Layer 6 of a small transformer language model trained on English Wikipedia (14 layers, counted from 0, width 128).
A neuron's activation on a vector x is ReLU(weights . x), where the dot is the dot product.

Input weights of the MLP neurons that the questions are about. A number n stands for (n - 128) times 0.0022.
n1: 120, 137, 134, 148, 143, 135, 133, 107, 191, 65, 162, 113, 94, 99, 84, 161, 130, 92, 169, 111, 63, 70, 119, 104, 140, 163, 99, 80, 66, 174, 116, 126, 75, 164, 71, 201, 132, 133, 121, 75, 146, 116, 136, 136, 178, 137, 203, 101, 68, 48, 134, 121, 97, 77, 137, 34, 72, 34, 149, 122, 208, 131, 141, 96, 54, 150, 115, 132, 94, 70, 75, 203, 136, 142, 215, 143, 165, 206, 131, 85, 119, 108, 83, 128, 82, 97, 111, 24, 113, 70, 111, 87, 193, 118, 121, 64, 108, 120, 55, 93, 153, 153, 96, 167, 137, 81, 103, 174, 92, 121, 142, 194, 92, 115, 74, 119, 158, 61, 81, 150, 133, 206, 156, 227, 106, 56, 184, 97
n234: 166, 209, 180, 50, 157, 97, 59, 62, 150, 122, 97, 124, 157, 116, 158, 135, 93, 144, 200, 191, 70, 144, 74, 152, 121, 113, 115, 138, 117, 146, 136, 202, 163, 108, 135, 140, 146, 124, 156, 203, 121, 188, 159, 154, 126, 82, 176, 188, 139, 117, 109, 132, 66, 58, 155, 123, 121, 123, 108, 130, 133, 79, 153, 44, 148, 129, 122, 191, 28, 112, 31, 134, 82, 52, 228, 139, 129, 179, 156, 102, 116, 139, 211, 113, 133, 139, 51, 93, 84, 175, 98, 139, 86, 117, 124, 171, 124, 143, 178, 153, 124, 124, 171, 95, 122, 213, 186, 159, 117, 104, 83, 77, 123, 146, 92, 137, 120, 81, 147, 174, 110, 177, 93, 81, 146, 138, 181, 89
n242: 50, 175, 92, 86, 150, 101, 98, 80, 186, 180, 81, 101, 28, 100, 170, 166, 172, 128, 132, 87, 76, 116, 183, 189, 144, 151, 176, 135, 190, 156, 75, 197, 122, 111, 32, 87, 175, 129, 162, 139, 119, 173, 167, 143, 130, 56, 209, 203, 174, 75, 107, 133, 82, 143, 82, 87, 109, 90, 136, 66, 132, 30, 135, 163, 111, 116, 185, 178, 172, 142, 133, 115, 169, 147, 227, 150, 100, 76, 178, 140, 121, 117, 123, 164, 105, 147, 110, 167, 85, 122, 151, 128, 139, 98, 100, 102, 102, 94, 95, 151, 169, 198, 85, 140, 151, 147, 94, 108, 64, 174, 55, 158, 129, 133, 182, 173, 149, 92, 70, 143, 157, 76, 80, 166, 103, 56, 157, 193
n411: 175, 180, 105, 148, 105, 178, 154, 63, 90, 118, 105, 63, 131, 116, 180, 69, 113, 67, 70, 132, 58, 168, 131, 183, 124, 6, 156, 202, 81, 95, 76, 148, 88, 100, 175, 168, 122, 123, 127, 57, 164, 160, 171, 110, 135, 115, 202, 97, 138, 121, 227, 149, 103, 112, 46, 129, 210, 132, 179, 26, 166, 137, 53, 97, 114, 173, 106, 171, 125, 157, 166, 158, 108, 95, 107, 100, 31, 182, 201, 147, 153, 94, 76, 111, 186, 124, 120, 102, 215, 127, 84, 37, 184, 181, 72, 17, 116, 176, 140, 157, 129, 205, 151, 132, 167, 113, 115, 142, 87, 163, 150, 110, 55, 148, 144, 78, 71, 129, 105, 81, 97, 85, 114, 135, 194, 50, 77, 66

Each question shows a token from some text and the vector x that enters the MLP there. A number n stands for (n - 128) times 0.067.

"it": 123, 125, 95, 125, 157, 111, 201, 176, 83, 129, 119, 130, 127, 99, 136, 127, 101, 157, 131, 142, 118, 98, 127, 129, 112, 133, 144, 147, 100, 141, 126, 131, 119, 110, 139, 133, 171, 161, 195, 158, 194, 129, 124, 114, 113, 143, 118, 114, 114, 123, 130, 154, 129, 124, 126, 130, 83, 118, 116, 134, 174, 126, 128, 121, 141, 139, 114, 119, 137, 120, 124, 123, 140, 139, 125, 127, 119, 116, 141, 162, 118, 130, 101, 144, 136, 108, 95, 126, 117, 125, 154, 128, 143, 138, 131, 120, 133, 130, 118, 101, 125, 136, 145, 144, 126, 126, 112, 62, 130, 112, 129, 118, 117, 106, 134, 141, 130, 114, 161, 145, 128, 130, 108, 65, 151, 133, 98, 137
Which neuron fires most, and how strongly? n411, at about 0.13

"ing": 133, 143, 50, 123, 110, 140, 193, 166, 109, 137, 128, 125, 126, 93, 137, 122, 151, 151, 164, 129, 122, 126, 129, 136, 111, 127, 116, 139, 98, 128, 157, 132, 125, 112, 107, 114, 121, 152, 198, 126, 194, 114, 147, 126, 120, 97, 122, 167, 121, 133, 137, 133, 159, 134, 139, 125, 108, 148, 126, 144, 148, 113, 122, 151, 144, 137, 123, 141, 128, 139, 119, 117, 151, 118, 123, 123, 121, 138, 126, 126, 115, 116, 78, 163, 116, 111, 131, 114, 125, 136, 144, 130, 158, 138, 109, 142, 134, 123, 130, 103, 134, 136, 121, 145, 141, 139, 121, 100, 141, 128, 129, 135, 142, 96, 117, 107, 136, 124, 109, 140, 113, 120, 153, 66, 109, 133, 98, 139
The neuron with the highest activation: n242

"t": 131, 131, 97, 134, 140, 123, 158, 161, 124, 137, 122, 127, 133, 121, 154, 113, 151, 156, 171, 122, 128, 113, 128, 135, 121, 107, 117, 139, 105, 144, 117, 140, 120, 116, 104, 132, 166, 213, 145, 146, 172, 112, 111, 134, 117, 127, 114, 132, 123, 124, 135, 140, 162, 122, 126, 145, 120, 154, 146, 154, 174, 159, 109, 138, 145, 124, 134, 144, 111, 114, 133, 91, 140, 126, 125, 129, 152, 136, 132, 150, 121, 116, 105, 145, 115, 95, 131, 122, 127, 128, 116, 125, 159, 142, 118, 125, 136, 107, 109, 143, 130, 134, 126, 156, 143, 138, 110, 86, 157, 118, 138, 95, 103, 99, 111, 137, 127, 158, 97, 108, 128, 110, 127, 108, 104, 113, 82, 107
The neuron with the highest activation: n411

"s": 110, 125, 58, 125, 147, 121, 177, 173, 104, 127, 151, 120, 150, 125, 153, 107, 148, 148, 155, 136, 113, 109, 125, 109, 118, 119, 130, 138, 149, 138, 129, 136, 117, 85, 78, 114, 146, 181, 181, 114, 192, 127, 144, 130, 124, 133, 125, 136, 111, 116, 127, 123, 169, 117, 112, 137, 126, 133, 151, 134, 148, 129, 104, 128, 155, 134, 135, 135, 127, 120, 117, 97, 133, 131, 111, 142, 121, 144, 138, 130, 127, 120, 69, 156, 120, 110, 127, 116, 122, 130, 141, 126, 150, 126, 126, 130, 131, 126, 138, 130, 127, 127, 127, 121, 134, 129, 118, 95, 151, 125, 119, 113, 161, 90, 117, 120, 132, 133, 165, 112, 101, 144, 153, 90, 104, 130, 118, 133
The neuron with the highest activation: n411

"ro": 127, 145, 73, 149, 135, 126, 164, 170, 122, 87, 151, 131, 122, 96, 164, 139, 145, 141, 184, 128, 124, 109, 139, 117, 116, 131, 128, 124, 113, 152, 130, 132, 131, 96, 106, 108, 147, 128, 155, 134, 179, 165, 99, 137, 127, 113, 111, 159, 114, 122, 134, 132, 163, 122, 114, 118, 124, 137, 135, 169, 140, 134, 135, 94, 131, 112, 119, 106, 120, 119, 115, 106, 113, 151, 121, 118, 145, 126, 102, 158, 124, 136, 146, 123, 129, 127, 118, 119, 133, 144, 126, 126, 138, 143, 128, 125, 113, 141, 155, 122, 130, 117, 101, 175, 118, 129, 137, 109, 179, 126, 138, 96, 138, 127, 128, 115, 152, 126, 125, 148, 122, 124, 137, 88, 125, 118, 88, 133
The neuron with the highest activation: n234

"an": 135, 128, 57, 129, 149, 127, 156, 146, 96, 134, 133, 130, 131, 93, 162, 118, 140, 119, 150, 101, 133, 124, 129, 137, 107, 144, 107, 125, 141, 144, 139, 159, 142, 115, 106, 102, 124, 143, 183, 130, 186, 137, 140, 127, 123, 112, 123, 134, 94, 111, 135, 136, 132, 137, 131, 124, 113, 169, 151, 130, 111, 118, 104, 126, 158, 115, 101, 177, 139, 116, 133, 138, 117, 118, 127, 131, 145, 115, 119, 144, 122, 156, 105, 146, 125, 117, 134, 121, 115, 125, 152, 127, 128, 143, 130, 132, 112, 102, 125, 114, 134, 143, 115, 159, 136, 108, 102, 84, 164, 126, 124, 118, 145, 109, 109, 130, 126, 135, 115, 152, 137, 144, 141, 104, 128, 159, 103, 126
Which neuron fires most, and how strongly? n242, at about 1.1

" Z": 125, 122, 67, 132, 133, 151, 186, 170, 88, 136, 136, 121, 140, 99, 156, 118, 127, 147, 146, 112, 105, 110, 139, 127, 134, 109, 116, 132, 91, 139, 126, 146, 132, 110, 129, 116, 120, 155, 173, 140, 149, 85, 146, 117, 129, 105, 80, 142, 128, 119, 118, 135, 122, 127, 128, 124, 105, 145, 125, 119, 171, 123, 109, 155, 156, 133, 117, 155, 142, 133, 126, 120, 130, 127, 111, 128, 122, 128, 108, 189, 122, 124, 100, 103, 127, 135, 135, 105, 134, 115, 160, 136, 140, 155, 129, 132, 132, 111, 135, 115, 136, 126, 118, 166, 111, 126, 139, 95, 149, 95, 111, 99, 147, 145, 124, 122, 122, 144, 134, 143, 129, 127, 141, 94, 121, 124, 101, 119
Which neuron fires most, and how strongly? n411, at about 0.5

"6": 117, 129, 69, 138, 157, 116, 127, 145, 117, 121, 110, 114, 128, 112, 167, 128, 171, 176, 172, 117, 135, 118, 119, 124, 110, 129, 107, 115, 89, 120, 138, 131, 116, 116, 103, 128, 169, 151, 204, 129, 207, 98, 132, 133, 107, 125, 83, 140, 113, 127, 129, 137, 128, 142, 128, 130, 124, 137, 141, 139, 168, 134, 120, 127, 129, 151, 101, 129, 133, 101, 121, 91, 138, 146, 127, 121, 145, 119, 111, 139, 139, 111, 126, 125, 110, 120, 139, 133, 94, 114, 147, 134, 138, 129, 112, 123, 134, 102, 131, 133, 135, 139, 113, 166, 122, 122, 123, 122, 155, 125, 100, 95, 150, 123, 132, 130, 120, 115, 142, 140, 125, 115, 141, 95, 121, 154, 110, 128
Which neuron fires most, and how strongly? n242, at about 0.45